Layer 15 of a small transformer language model trained on English Wikipedia (19 layers, counted from 0, width 128).
Take only the direct path to the model's output, skipping the later layers: a vector added to the residual stream pushes a token's score in proportion to its dot product with that token's output vector.

Output vectors of the tokens that the questions are about. A number n stands for n times 0.032.
"è": -7 10 -1 -16 6 8 22 -8 -21 -19 15 -44 -18 -7 -4 3 1 5 -38 -11 -10 44 -19 12 -17 -35 21 37 22 0 -1 -30 -14 -22 8 3 59 -12 42 -29 9 2 30 -15 8 3 26 -2 0 -6 16 -4 -14 -28 1 -19 -30 -17 8 -5 -19 -17 11 6 -19 25 -11 30 -33 -1 -23 -33 -8 -7 -17 -1 28 17 0 -21 52 39 36 23 -1 -40 40 -32 14 -23 10 -4 -2 -2 6 36 -21 22 16 7 -11 -13 -3 -10 -20 0 26 -4 -4 16 4 17 21 -13 46 -3 20 -8 -32 9 14 -5 -29 39 0 42 -52 3
" =": 20 19 10 19 4 1 32 -17 -18 14 4 9 13 -49 11 22 9 -27 20 -8 17 -11 24 1 -41 8 21 -33 -32 46 10 -3 24 3 -2 42 13 5 -3 9 26 -29 18 55 31 20 18 -12 -52 -9 -8 -22 -10 -7 24 16 1 -2 -29 5 -32 23 8 -43 20 -22 -21 -13 4 30 -9 10 41 1 17 33 7 -17 0 0 27 0 -26 12 25 -33 -6 -8 14 -1 -10 12 -52 20 -32 -8 8 10 11 34 11 -23 -2 21 16 -7 -1 -10 -3 -24 47 -21 21 21 -23 -26 -7 -22 -13 -40 -30 -16 18 14 -10 27 11 -21
")": -13 34 -13 1 25 3 -15 12 7 3 2 35 12 -9 20 -23 -10 -14 -6 0 22 -9 -14 32 -26 -8 -9 -7 1 -8 6 33 4 9 8 31 -21 -14 9 24 -27 42 -39 30 48 -23 13 -20 -12 15 -11 -18 11 -35 -5 -10 41 5 -9 -6 -8 19 1 20 33 5 -40 20 18 1 13 13 25 27 17 5 20 5 0 23 6 5 -1 10 1 10 0 -3 -10 -32 -12 13 -9 -9 4 14 -22 50 -15 5 15 -7 -10 14 -3 -20 -5 -28 -14 27 19 -2 -7 -26 -14 -4 -21 -32 -15 16 -2 7 -22 9 -27 20 14 21
"uck": -8 -7 20 46 -7 34 -9 2 -3 10 -6 1 8 4 5 -34 9 -10 -1 -12 -11 29 -1 10 -52 -11 7 12 7 9 -5 3 2 -35 -37 -39 39 1 16 -15 23 30 5 -20 16 14 -56 -23 12 -39 45 -21 -30 -4 35 -9 -24 35 24 25 25 8 -11 10 -19 -8 -15 9 -10 -5 -59 -22 0 -32 12 -4 -28 -30 0 4 13 35 8 -5 -14 -10 -11 -7 -11 29 19 11 28 -8 25 1 -16 11 9 18 60 -1 8 -12 20 12 2 -17 30 2 8 -17 31 3 -60 -24 -11 -18 -2 6 13 -5 10 -9 -21 40 -31 -44
"0.0": -29 42 -4 -14 -42 26 9 -46 25 -3 12 -33 11 -41 -17 -19 29 3 -9 27 21 7 17 7 1 20 26 -3 3 -13 10 -6 18 24 -15 0 38 -40 18 -30 -47 -27 34 35 6 18 -3 -25 -8 7 -19 18 -4 52 30 -18 -22 42 -23 14 40 22 -38 29 -1 44 -53 4 14 12 9 -1 36 -47 21 8 -41 -48 0 6 -12 12 5 32 0 1 4 4 11 -12 36 -6 11 31 -12 24 -4 -13 8 2 28 -7 -39 -15 -10 3 12 36 -9 -5 -14 -9 -4 -7 -44 23 -52 1 -20 20 -34 -13 23 7 27 46 -28 -6
" death": 21 19 11 -9 3 -2 15 -7 -37 15 20 4 67 -11 9 -18 -7 10 -7 -18 40 -25 32 -30 19 -44 25 -3 -43 -17 5 -35 6 -19 -28 -14 15 -29 24 -7 -3 -35 23 -18 -15 45 20 0 29 -14 -8 24 25 -7 -7 8 -7 -5 -3 -5 8 5 -1 -28 -1 -9 10 -12 -20 22 6 -15 32 -11 -10 -32 -36 9 0 25 22 22 -9 -16 -46 -1 33 -2 14 -17 -15 -41 -10 -7 30 61 -1 28 -27 5 10 8 -12 -34 -41 -4 6 27 17 -32 5 -18 -6 4 -2 6 -28 -46 -51 39 -23 -9 3 -4 -4 -4 2 -32
";": -22 -3 -21 12 -11 0 -17 2 6 -5 -5 16 28 -17 -14 22 12 6 21 -13 14 -28 16 9 -11 23 6 7 27 33 20 13 3 11 -19 6 -21 16 23 17 21 -1 -5 -12 7 19 -14 -8 18 27 -42 -21 25 -13 24 -11 23 -15 -2 -26 -22 -5 2 -18 11 2 -24 14 25 18 -10 4 0 -10 17 3 13 7 0 0 4 11 -10 19 -8 0 3 -14 21 38 -21 -19 -14 -24 -7 -19 -7 1 13 -4 45 11 -22 5 19 -17 -24 -1 -17 15 -1 14 20 -20 3 4 -21 -2 1 -1 -4 24 -2 -7 18 -5 20 44
" Team": 26 6 21 9 2 -25 33 -40 -2 -21 11 -38 3 0 -46 -13 28 -31 -9 -8 2 -11 -21 -1 16 12 -6 -22 -29 -8 -35 1 7 -7 -17 -4 -9 -31 46 -9 -13 20 34 -22 0 -14 11 10 -36 -28 39 21 9 8 34 4 27 22 -20 8 -12 23 1 2 -8 -39 -22 33 -11 12 -28 -33 33 2 3 3 -17 -13 0 1 19 31 -16 1 21 -17 1 14 1 4 -2 17 -11 0 -15 -13 -2 7 13 2 -29 -3 -8 -15 -18 -32 12 -2 5 -6 -1 12 12 -28 -23 17 -18 -6 29 -18 15 20 -24 33 23 4 -21 5
"≥": 49 37 47 13 -24 -36 6 -65 21 7 -8 -48 26 12 2 -41 52 0 36 -3 2 16 -17 -32 64 -39 41 3 -30 7 7 -19 1 -15 -55 15 68 -52 -3 -1 -51 -58 22 70 23 29 -9 -15 6 12 -1 25 12 43 4 1 -34 51 3 -4 82 -37 -2 -40 -5 9 -38 -5 -94 9 -4 6 22 -78 4 -18 -23 -15 0 -46 44 42 40 6 22 13 -14 29 -36 -17 15 -26 12 -15 4 4 31 46 -6 9 -20 -45 -18 -6 2 -26 3 3 -18 0 19 14 29 -22 0 -6 -40 -32 -16 -11 -8 15 34 11 -2 66 -62 -19

Output weights of attention head 0. The head adds the sum of these rows, row i times number i of z. A number n stands for n times 0.024.
o0: 10 -8 -29 43 -33 -3 -12 -5 -52 2 3 -14 2 29 -24 -10 52 20 33 -28 -20 -18 43 11 -36 2 19 17 25 4 19 9 -4 -21 -6 6 -6 14 32 -18 44 24 -23 12 2 39 2 -20 28 -45 13 -19 -7 -9 4 37 37 10 11 10 -7 -9 -25 7 -8 -14 17 46 7 -11 -19 -12 -51 28 -14 30 -17 12 -31 -31 38 -53 25 -27 -6 -2 40 7 16 -21 -9 21 11 29 53 14 15 -25 -5 26 14 -12 95 6 39 -3 -12 38 25 -21 41 14 22 26 6 11 -17 34 44 -27 7 24 31 35 5 -53 15 -11
o1: -23 -4 -39 3 14 -8 1 23 34 -4 12 -25 0 17 -3 -9 32 -32 -19 45 42 9 -4 -14 -4 21 10 -30 -39 28 -20 -2 11 -26 -15 17 -20 -12 -19 11 32 -42 30 -4 -29 -26 -20 12 13 -24 -36 -35 0 -16 7 -24 -22 -34 -15 -44 -22 5 1 34 -25 36 -7 54 19 6 -4 -16 32 -21 0 -3 16 -38 8 4 -16 51 12 -45 6 29 4 -37 -20 22 16 -30 -23 -22 3 -34 -10 -34 17 -12 46 5 -82 -20 40 6 45 16 -40 -30 -70 -8 14 -34 8 -21 -2 10 -2 -3 -45 57 19 12 -26 -35 8 30
o2: -1 -46 -33 23 3 27 3 -44 -31 9 17 22 14 -47 -48 -9 39 51 -54 30 10 -24 -5 -43 29 4 7 15 27 -8 -51 -17 -8 -37 5 2 -17 -4 -11 -4 32 46 12 -42 6 59 6 -17 -22 -18 -40 3 25 -14 11 -4 44 28 -4 -25 39 -5 -2 -9 -28 23 -49 -60 -39 15 28 15 -49 12 -50 26 -18 -13 71 24 -9 12 -9 11 -20 1 19 -44 -23 -44 -15 -5 23 13 -12 -14 21 5 33 45 -33 53 -23 -1 -10 -4 15 8 24 -51 17 5 1 -20 13 27 -5 -1 40 -18 49 10 -72 28 0 13 22 59
o3: 23 7 12 54 6 -51 -35 10 -7 -27 -2 -19 -19 20 -31 -5 -29 -40 30 -30 -20 -20 -18 -32 14 -30 47 -21 -31 -25 -9 -16 3 16 5 -49 10 6 -6 -33 13 43 17 -8 -6 -16 -6 -21 -40 -2 -2 0 10 -11 -13 -40 20 39 -5 39 22 27 29 -20 -33 -14 4 -12 -11 -10 17 6 -1 29 -32 31 26 -2 66 0 -18 7 8 -17 -53 4 -15 24 -16 -8 31 -29 15 -18 -33 20 15 -34 8 30 -7 20 -14 16 -9 22 46 -66 -27 11 30 -37 2 -37 1 -24 19 7 14 4 -36 -7 -7 1 -30 -21 17 -77
o4: -23 4 -73 -21 10 45 -30 -21 -25 23 -14 22 -3 8 -62 10 48 -27 12 23 60 9 -13 -10 36 -47 -32 -41 -23 19 -11 0 5 12 15 36 -52 -28 8 19 -27 -11 -54 7 3 -46 18 -11 8 4 9 13 48 11 -37 26 31 46 2 41 25 8 41 -26 -20 -44 45 43 -41 -50 -45 25 -64 -31 9 4 41 -19 -7 23 18 -18 -13 -48 -28 -7 -5 1 -30 2 -10 -13 -28 -55 31 -16 26 17 -8 35 25 -5 52 43 27 -7 48 -14 -33 20 7 16 24 6 -34 25 3 -8 5 -28 11 3 2 15 -7 17 -3 -40
o5: -10 11 -38 40 19 -28 0 13 8 48 9 -4 -27 -15 -20 44 -4 -18 26 -11 -40 19 16 -36 -26 -5 7 14 -37 -39 -14 18 13 -42 -20 -13 39 23 -5 14 73 -12 -4 48 -15 10 -16 5 4 9 -4 -6 -19 -14 -17 -6 36 19 -3 5 20 16 5 -29 -22 -2 -15 10 -41 -13 20 35 -5 16 51 31 3 -8 -24 -9 35 22 -46 35 -4 -43 -36 -46 7 -21 -10 -23 -4 8 36 -7 1 -5 -66 54 -5 60 8 -17 32 7 18 9 -4 -7 36 -18 15 3 -32 11 3 13 -8 5 -8 -48 12 36 15 10 -23 -38
o6: -17 80 -4 6 -13 3 5 2 -19 -18 -31 -50 -13 1 7 -12 -28 -21 77 -44 -38 12 11 7 12 -2 -36 12 -46 -72 2 6 4 -25 -28 -31 28 29 49 18 -36 15 5 15 46 43 2 -11 36 30 12 17 0 0 34 -26 -10 35 58 -14 -4 22 -8 2 27 -13 -13 9 40 -5 5 -13 3 35 17 -44 -65 3 -33 24 -11 0 -7 -6 -35 82 51 10 7 17 12 -4 -17 71 25 12 -15 -5 31 7 24 9 0 -14 15 -12 -64 -20 -14 35 -36 -7 29 36 32 2 -40 18 -1 35 16 19 25 -18 5 -25 5 27
o7: -45 -8 -15 -28 -55 32 -20 14 -1 -26 6 -41 -1 9 -62 -25 -40 38 19 -12 -3 -19 -9 -34 -20 -41 -4 -60 -1 3 3 17 -1 -38 -8 -63 -13 34 -19 -29 22 -30 23 -25 -13 -38 -68 -8 -9 46 -8 -11 -31 60 17 10 -6 -85 14 -5 25 -49 -6 -59 -32 22 45 13 -14 -3 -7 30 -47 -6 -17 -82 -9 0 28 -24 17 32 25 2 -7 -8 -2 18 29 35 24 -15 -35 2 -42 -6 -5 -48 -45 4 -10 -16 68 -12 -4 -15 -10 43 37 -4 -39 2 -30 -7 15 1 17 -3 20 -33 13 5 42 9 57 -18 -12 -1
o8: -21 42 -17 43 -15 -19 -31 39 -8 -24 37 -38 25 -18 -37 -38 28 34 -12 -6 -28 9 11 -28 -59 -28 1 -45 -26 -46 36 -27 -4 9 -44 -15 19 19 -5 -45 -16 12 -37 25 -25 -8 4 25 -45 -38 19 -25 -7 -7 -30 4 32 24 10 9 18 18 -12 -7 8 32 -25 33 91 1 18 39 47 -52 -13 -2 14 -6 15 24 -9 34 -30 -33 0 17 -11 21 -34 -23 -20 9 -15 -34 21 -55 52 18 -33 -21 15 34 -7 1 -30 64 14 12 -49 -23 -16 -11 -27 -3 20 6 -10 11 -13 -28 -7 -18 22 -9 -39 16 26 -47
o9: 2 -14 0 -21 0 -10 31 2 0 38 -22 -29 33 -14 64 52 -2 -45 31 -14 15 41 5 14 -2 31 43 -19 -6 56 8 -25 23 29 26 -6 -32 -6 7 2 5 -60 24 -33 -63 -15 41 -34 -21 -33 18 36 -26 6 -22 1 -50 -20 3 9 -19 28 30 -20 20 -16 12 -18 29 -25 -13 -4 35 -19 1 -19 -14 -63 26 -17 11 -8 -30 -50 -30 -11 -6 35 -30 -1 -34 7 -45 6 -23 -14 17 -2 -3 -2 52 -19 26 18 -8 -24 -6 41 -13 15 -7 -26 14 37 -5 -11 49 -25 27 8 -16 -15 32 -34 36 1 16 -39
o10: 18 -13 -45 -15 27 -27 33 -5 -20 20 2 14 -17 7 12 68 46 -47 -24 -49 14 23 -17 -14 6 -1 47 33 2 -1 11 57 -3 -57 40 31 -58 8 31 -12 1 27 -7 44 3 -2 32 27 23 -21 -9 19 8 16 75 -40 40 31 53 -29 21 -7 20 6 5 -42 -2 -25 -3 -19 4 40 -24 46 47 50 3 16 -60 -12 17 -16 53 -20 -3 -2 -1 -28 33 -14 -13 4 -63 41 -23 -6 28 -35 11 18 -15 -51 -21 43 10 -13 15 -8 6 6 23 40 31 23 53 30 -18 -40 28 14 -11 -25 -3 -24 17 -55 -7 -8
o11: -27 -18 -15 39 13 -14 14 -8 -3 48 21 27 2 13 -35 -6 -26 -21 -10 -14 57 -14 24 -13 22 2 24 -18 31 6 23 20 4 27 -32 -28 -30 -16 21 31 -36 10 -14 26 18 -33 -14 19 2 25 10 -11 36 -1 -24 11 41 -35 -16 19 5 -30 39 1 -17 23 34 59 -12 -20 -43 0 26 -11 1 -11 36 55 8 9 1 47 -14 25 -32 26 -15 14 8 37 2 -61 13 -29 5 9 -1 37 3 -1 34 8 -34 -18 4 18 15 2 -51 -14 -23 27 -40 -29 -28 35 9 37 15 -12 25 -1 36 -3 -12 -7 -8 44
o12: 29 36 -5 -54 6 -32 14 34 -28 1 7 -40 35 -28 -15 2 -9 -19 5 29 -9 15 37 14 -13 -52 26 -19 -4 -2 9 20 3 -24 18 18 -4 14 18 25 40 6 20 2 20 -7 -36 0 -10 52 37 -35 -6 -7 -23 -37 1 56 -13 6 -26 8 14 16 70 -31 6 9 6 -11 -32 9 10 -6 26 31 13 -8 34 26 -9 42 53 15 -28 -10 -14 46 17 -2 8 19 5 21 -40 -12 -25 21 -15 -40 19 -72 77 -21 -17 43 22 19 -19 12 -42 1 -57 -29 12 20 12 10 -14 7 -14 -33 21 -66 -26 -23 11 -22
o13: -14 -22 3 16 -28 12 4 36 23 46 -9 25 17 -17 17 41 22 7 8 -11 3 17 31 29 7 12 25 -3 30 -33 -37 -2 -37 -3 11 -14 -26 9 -46 30 -4 -13 -17 10 -34 15 -21 -26 14 -2 -37 -43 51 15 19 24 -10 23 -23 -23 32 -3 -12 -25 3 45 -7 -24 -5 -14 -22 7 -43 14 1 -36 68 -6 -59 -10 -26 -7 -39 -73 -19 8 -26 -13 -21 33 -36 -65 11 -16 -21 -18 24 15 31 4 3 0 16 -20 -1 3 20 -39 -15 -44 16 -15 27 -37 5 -29 8 0 2 -9 0 -15 -5 16 -46 -39 52 51
o14: 13 -29 -23 48 -35 -16 8 -4 -5 -17 -25 8 27 -7 10 -1 -13 -1 30 16 33 20 22 10 -7 46 3 47 18 9 -11 34 -29 44 41 -4 4 15 5 -22 45 -8 34 -50 -40 0 -9 -28 4 15 11 7 -7 48 33 10 -62 -14 -10 30 3 8 -22 -13 -35 -32 47 -24 15 46 -28 27 -31 23 28 2 2 26 -42 -16 36 19 28 12 -45 -55 -12 -23 17 40 17 -2 -50 4 -4 12 -14 7 24 -38 -14 -19 -6 91 -44 25 11 -18 -16 -2 -10 11 24 4 -44 40 2 45 10 -19 -22 19 15 -18 9 -11 29 16
o15: -3 18 -40 -3 -7 -41 -25 6 -2 -30 -36 -8 17 19 44 -24 -13 -19 51 6 -18 -5 2 4 -37 3 1 0 52 19 3 -8 6 -17 -36 -27 -18 -7 -18 7 49 22 -4 10 23 11 -69 -38 50 56 -39 -30 12 5 57 -21 29 38 0 -35 1 -12 8 20 -12 -2 -10 13 -5 20 -25 -27 13 -36 -26 -2 -18 25 34 17 72 34 -47 -6 -35 -1 16 -7 -4 28 -17 -44 -7 -19 29 19 36 64 34 -1 17 25 -14 -53 -7 -22 -23 14 18 9 51 -6 -2 -28 23 21 -3 -17 -20 15 -16 -4 9 -9 40 24 -5 3
o16: -13 20 -27 1 -9 -14 11 -39 23 28 31 8 -9 -10 2 -37 -8 -7 -9 -1 -24 -2 -8 60 -27 24 -19 -12 2 -52 6 19 -41 7 5 -31 -2 -24 -8 19 -12 4 -11 -53 25 -35 31 -23 -18 -39 20 24 -14 -4 -26 -10 -6 -11 -33 56 -11 -14 -21 -15 6 15 41 14 22 28 -52 -12 -10 -37 -5 -52 -69 -16 12 -3 6 -17 40 6 -8 12 11 -6 -11 1 32 -28 24 -38 -47 -7 -36 -12 15 -33 36 -18 -26 44 -16 -32 32 52 6 27 12 35 -42 -18 30 -28 6 -2 -33 -6 -46 -50 -9 -7 -2 -34 47 -13
o17: 6 -40 -14 -22 28 -7 11 32 53 -14 -18 52 13 -44 18 -33 -2 -17 -26 -27 -5 -14 7 -8 -7 -22 -28 -35 -11 -40 -40 17 11 7 18 -39 -27 -1 -17 -15 20 -18 -30 15 4 -48 44 -21 -50 -33 57 3 -18 4 -4 22 -9 -34 -28 8 56 -18 -15 17 -17 13 -10 -5 -10 9 1 -11 15 63 18 -46 28 32 5 -11 -17 1 -43 -54 -5 17 -17 -27 -4 -36 6 -1 16 30 2 -18 -8 -6 2 69 -24 -23 0 7 20 26 24 33 -18 1 20 29 -27 1 -32 -7 -5 26 -13 -14 9 -44 -7 -29 -26 6 -73 31
o18: 27 -2 -13 -13 11 -22 23 -48 3 34 -23 -39 -36 1 15 -35 -20 -9 -17 -9 -21 6 5 -1 -26 -30 6 12 -21 -34 -22 -12 48 -29 22 9 43 20 44 -54 23 -3 0 -56 -6 3 -19 22 35 -14 86 13 -13 -58 -1 24 1 34 -1 28 14 31 17 -42 38 0 11 -18 -22 5 1 0 -27 32 39 10 26 1 21 -21 -41 -81 4 16 -21 17 -8 -7 17 -5 12 49 32 46 2 -31 20 -24 2 -71 -14 -51 21 41 40 26 -23 -29 1 39 -20 25 -21 -8 63 -12 13 2 2 14 33 -32 28 -7 -60 -34 -9 11
o19: -19 -9 -5 19 -9 -1 30 22 7 3 -19 -28 4 16 -50 24 5 -15 -13 8 52 19 14 4 9 -9 -6 -36 -39 46 54 9 27 -32 2 24 15 16 2 6 -42 -29 -46 38 23 0 -9 -38 5 6 -1 54 -23 8 -20 7 -45 -15 -15 13 8 -5 29 -1 -40 -9 -9 -40 -9 -23 -22 28 8 -24 -17 34 -46 -23 22 10 42 -28 3 11 -16 73 -12 33 6 8 9 13 19 14 21 -8 4 -8 9 4 -32 29 28 -27 -11 22 45 -27 -22 -21 -28 6 0 -5 -22 24 -25 -24 -25 -7 -8 8 4 1 -5 -33 19 -52
o20: 4 -6 -25 -31 -17 -53 -21 6 -37 31 -10 0 33 52 28 -21 -33 38 7 2 37 47 -59 -5 -39 5 -56 8 -40 -10 23 19 -2 27 -30 -20 42 14 -63 -19 6 14 33 -9 -2 15 -6 6 26 -18 41 27 -30 18 1 -18 -40 -48 9 44 6 -25 -22 -12 -15 29 25 -32 -9 42 -6 -18 -1 -9 -14 -38 -20 -16 -16 -11 -7 12 -20 -18 1 4 -11 1 -16 -13 -28 -13 66 -43 1 -11 -16 -3 -9 -32 -3 34 -14 30 -38 33 -18 13 9 -8 -5 37 -17 63 8 -1 24 -4 -68 -25 -32 1 48 17 -26 51 16 31
o21: 1 -38 -30 -8 -7 -1 -26 10 36 -24 -17 -5 18 18 23 48 29 -8 -20 13 7 -27 39 -39 0 13 -25 2 -17 0 23 15 16 -18 21 -25 25 41 32 25 14 17 -5 1 1 10 -27 -21 -22 -42 29 -50 37 4 40 17 38 -12 12 41 -12 -1 7 4 -20 1 -30 -3 -29 5 27 29 -6 -31 -18 3 -33 -8 -75 8 25 -8 56 18 4 -15 48 -34 3 -6 -4 47 -25 -38 -3 -26 -8 -20 -26 -54 7 18 17 9 1 12 -49 79 -12 -11 16 -3 -18 -27 25 53 -30 -2 0 -29 -10 13 -9 -1 5 10 26 -43
o22: -24 8 25 -19 -20 -71 12 -4 -32 30 11 -17 10 -4 29 -24 31 -13 25 -28 7 5 -14 44 24 7 4 -14 -10 30 -63 -31 -3 8 2 -44 -44 -13 34 0 -7 3 13 -28 28 -6 31 -28 -17 35 -25 -3 73 20 -13 35 8 -10 -43 10 1 34 4 23 37 29 50 38 10 14 -46 -2 38 -38 -25 8 -19 15 6 21 21 -8 39 -26 6 26 3 44 -17 4 -61 48 -17 45 25 20 3 20 21 4 0 31 39 6 0 -4 12 40 14 20 -13 -22 10 -22 -20 -22 -17 11 -28 -2 11 -22 -46 -29 -19 16 -23 9
o23: 43 -34 21 -16 25 -54 -28 62 -12 5 18 18 44 -20 17 -1 25 39 32 -52 -89 -3 16 3 -48 14 29 -23 -13 10 33 42 3 34 -73 3 5 36 2 7 4 -11 -17 13 -9 22 -9 -12 6 26 -35 -37 -5 -4 -13 0 15 40 25 -44 6 2 -24 -52 28 25 -52 38 9 11 42 -10 -17 -31 17 9 14 6 20 -54 -28 21 -25 32 23 -2 -19 23 -7 61 17 -35 48 34 -52 -67 -3 -34 2 44 -28 35 -42 -4 77 -23 -12 -11 -8 34 77 -14 20 36 -9 -35 -21 -36 -7 8 30 -13 32 -14 21 -17 -6 1
o24: 7 2 -5 8 -9 14 16 -7 30 -23 55 -3 -18 21 16 -1 21 -31 10 43 -13 24 23 19 -13 28 16 15 10 59 34 -26 15 -51 -33 -12 -13 44 3 -17 -18 7 33 11 11 -3 -52 -8 20 -21 38 -44 -6 -8 -27 21 -12 -16 10 50 -11 4 -1 20 -34 -5 4 6 -7 29 -10 -19 -15 -27 38 -17 -53 -36 -2 12 -32 17 40 34 20 20 26 27 -3 -31 12 1 -17 13 58 -13 40 -41 9 25 -6 8 -42 -7 -23 -31 -18 -13 10 -5 -13 28 2 18 1 -4 11 -27 -46 -12 -7 -38 38 -20 -37 12 -24 16
o25: -6 -38 -37 0 18 6 33 -2 -37 60 -2 5 46 9 7 -37 -4 10 37 20 -24 12 -6 6 -21 -2 -16 -8 3 -13 -21 -23 15 40 18 -8 -5 -26 -9 7 10 -2 -6 6 -11 3 -57 0 6 -22 34 -19 5 29 -26 -3 23 -3 -34 4 22 23 22 46 34 52 -2 -36 16 -8 6 51 66 -16 15 12 -6 -7 28 1 38 -10 -16 -18 9 4 9 30 -33 -6 49 0 41 13 -33 1 -12 -48 27 -25 -24 11 10 -6 -43 -16 30 40 5 34 -41 -26 6 6 -1 12 -8 -35 -6 26 6 1 5 71 -11 16 -40 28
o26: -1 22 2 -8 38 -37 15 -17 30 -7 -39 33 1 12 -5 -28 19 -18 -21 -30 -47 4 -26 45 8 -5 -18 42 -14 -24 -34 27 -2 4 -17 14 8 -33 -67 -11 -35 10 -44 21 14 10 1 -20 -42 8 -5 57 0 -13 18 -10 8 6 24 11 -6 -45 -37 26 11 0 20 -11 1 -38 44 -19 -41 9 -49 4 -26 24 44 -15 0 18 35 -9 26 -18 25 -28 39 -4 19 45 50 21 30 -8 23 8 -24 -3 -6 0 -3 -22 30 -15 25 -25 3 -11 22 -23 7 15 3 -20 3 22 -39 33 30 16 -5 13 -28 75 -16 -16
o27: -29 24 -28 -2 0 6 -11 -10 19 6 -5 -5 -31 19 -35 25 -12 50 -6 -49 -38 14 15 5 -16 -31 -8 -6 34 15 -54 -36 2 5 -21 3 -5 60 25 -25 10 13 26 -5 13 -9 -39 -7 7 33 -24 -19 -17 -19 -36 -11 38 -56 40 0 -13 -58 5 11 -14 18 40 -22 48 11 -37 30 -2 -2 -1 29 5 6 1 -11 -50 24 8 19 12 30 50 22 61 22 -19 -40 -21 47 9 -15 -19 -16 -7 -1 36 -6 -13 -31 1 -20 -40 2 -62 -24 -42 8 -35 -13 20 23 -52 9 1 -27 0 -5 25 -36 4 -13 22 -1
o28: -13 -20 -38 2 -42 36 -30 -30 -35 -8 -11 -33 -12 -11 28 -27 41 40 9 -1 -63 -38 -24 -19 16 51 8 -8 7 4 6 -3 24 -28 -29 -41 22 27 54 -16 -5 -4 40 -31 6 19 42 22 47 -6 31 34 -8 -9 37 -8 21 -24 19 -24 24 -6 12 -8 -48 19 -14 -61 -42 -84 11 -2 -9 -25 -14 11 34 -22 -31 -1 3 7 6 -41 -43 0 53 -9 -10 20 -23 -13 57 -2 -1 -38 4 -17 22 -20 -22 13 -3 -23 -25 -13 2 23 -3 1 -47 -5 4 -6 8 11 -29 37 50 14 -31 -19 -10 -28 10 36 -46 -30
o29: -4 12 6 1 -4 -13 -17 8 8 1 5 -4 20 -43 -14 21 53 -30 23 23 48 31 -26 -7 47 22 -21 -11 8 25 20 34 15 -9 5 -8 -78 -18 31 8 -17 -50 -11 6 22 -21 30 23 26 23 12 -22 30 40 7 26 34 -28 19 8 45 25 26 -34 -3 -21 34 -5 -19 -28 -46 23 -20 2 -18 0 61 24 80 -15 -3 -5 -16 0 -26 -23 -2 8 19 34 -41 44 -6 -27 -60 8 -6 -7 -45 34 38 20 -25 -12 -25 -11 -19 12 -30 83 -22 -33 -17 -53 -34 18 -35 29 7 -36 -8 -10 19 -8 -8 33 -21 20
o30: 17 22 -32 -6 10 37 -7 -23 9 8 28 -35 -11 17 29 -16 18 31 -44 29 34 -4 -22 -50 -28 -32 -44 -6 -18 3 -14 30 18 -5 20 -24 0 8 -35 10 13 9 2 5 25 -26 22 54 -15 -11 60 -33 -38 -6 21 4 11 -33 54 38 16 9 18 59 -5 21 14 3 -18 -51 27 28 0 7 -8 -7 25 -31 -82 -22 -60 5 30 6 9 2 -23 -24 29 2 -36 59 30 -37 -27 0 -6 -28 -47 -34 -50 -16 -72 -18 -35 21 20 22 -24 -48 -18 -34 -16 -10 36 -12 -14 -29 27 16 -13 5 5 -12 -32 -14 -60 -29
o31: 2 -11 1 24 40 4 -19 3 -7 48 -56 8 20 6 -11 -21 6 -8 29 -29 3 45 50 -1 18 28 12 31 -28 -48 -5 0 -18 -12 -9 36 -36 -21 -23 -21 -46 15 28 -30 9 54 -17 -19 -11 6 -4 -24 45 19 -18 14 30 -34 10 20 -13 -17 0 -67 7 8 1 -35 -29 -16 51 -38 -8 -34 -24 -10 24 -22 66 -28 11 13 13 15 -13 36 -13 9 -9 -19 3 -8 -12 -36 -3 -35 -41 -24 30 -21 9 -28 -29 22 22 -5 6 37 44 32 -13 -2 -28 10 7 1 54 45 27 4 -27 -31 59 -39 3 -22 1 -4

Each question shows a token from some text and the vector z that the head gathered there. A number n stands for n times 0.025.

"D": -12 3 3 -12 -14 19 -4 -22 -4 -11 13 0 -23 -14 3 -24 6 -5 -14 18 37 -17 18 8 0 -14 3 -36 24 -7 32 3
Pushed up most: "≥"

"s": 10 6 1 -24 -8 18 -7 -38 -20 18 16 -13 -26 -2 -15 -14 -20 -8 -18 5 5 -4 -3 9 -5 -7 -16 1 9 -35 0 -8
Pushed up most: " ="

" The": 23 61 -11 -51 -23 10 15 -5 -14 6 14 -4 -41 10 -26 25 -16 34 -16 -26 17 -31 -15 -9 -21 -8 23 0 -44 -39 1 -57
Pushed down most: "≥"

"x": 6 19 0 -20 -10 15 8 -18 -16 -25 15 4 -24 -2 -6 -14 -13 -4 -17 -5 18 6 -9 6 -1 13 -10 -4 12 -15 18 -16
Pushed down most: " ="

" He": 8 9 2 -9 12 9 0 -6 -19 -8 -3 -6 14 1 7 -9 -9 9 4 -17 24 4 9 -3 1 -7 -6 -29 8 -5 26 -15
Pushed up most: "è"

"O": 12 13 9 -6 8 7 -15 -31 -19 -27 28 2 -12 -16 -17 -1 -25 -15 -20 -6 -4 -20 21 16 11 -19 0 -25 7 12 -1 -23
Pushed up most: ")"

" number": 2 3 -9 -3 -3 15 9 -19 -2 1 10 -11 5 -7 -6 -4 -3 3 -10 1 26 -1 17 -7 4 0 -18 -7 3 -19 7 -6
Pushed up most: " death"

" pre": 26 23 0 -9 13 10 -1 -14 -35 -12 29 -2 -10 -13 -12 5 -13 -28 -17 10 -10 -20 35 23 14 -28 8 -23 13 22 -4 -13
Pushed up most: "≥"

"r": 5 1 17 2 -8 3 4 -3 -15 -15 8 -4 8 -33 17 -34 -25 25 -25 -5 18 -14 30 -16 10 3 -26 -23 11 6 10 -43
Which three tokens does it push up most, strongest first? " Team", "è", "0.0"

"ho": 38 9 -20 -26 24 20 26 24 -6 -24 30 36 -4 -41 23 -50 -7 37 2 15 -28 -17 30 -8 55 -12 22 -55 2 -36 35 -18
Pushed up most: " Team"

" with": 4 11 5 3 0 48 10 -26 -21 -17 11 3 -14 -34 -9 3 -8 -2 3 4 15 0 18 17 -4 5 -6 -12 10 -6 19 4
Pushed up most: "≥"

"V": -10 2 8 -10 -17 6 -3 -21 -6 -17 -1 4 -17 -8 -7 -27 -4 8 2 11 22 -20 10 11 -2 -18 20 -28 17 -3 23 -3
Which two tokens does it push up most, strongest first? "≥", "è"

",": -3 5 -7 -3 0 7 -9 -36 -15 -29 24 4 -18 -11 -15 -3 -27 -4 -18 -12 11 -13 15 13 5 -7 0 -22 1 4 2 -22
Pushed up most: ")"

"\n": -19 20 -4 -27 -2 16 -27 -35 -6 -30 28 -6 0 -35 35 -10 -9 -7 3 3 21 -3 5 19 -9 9 -1 -25 11 -7 10 -2
Pushed down most: " death"

"ch": 13 20 13 -3 6 25 15 -27 -16 -25 23 26 -22 -3 5 -11 -14 9 -25 -9 10 -12 -4 7 3 -4 -9 -16 9 -29 6 -9
Which two tokens does it push up most, strongest first? ")", ";"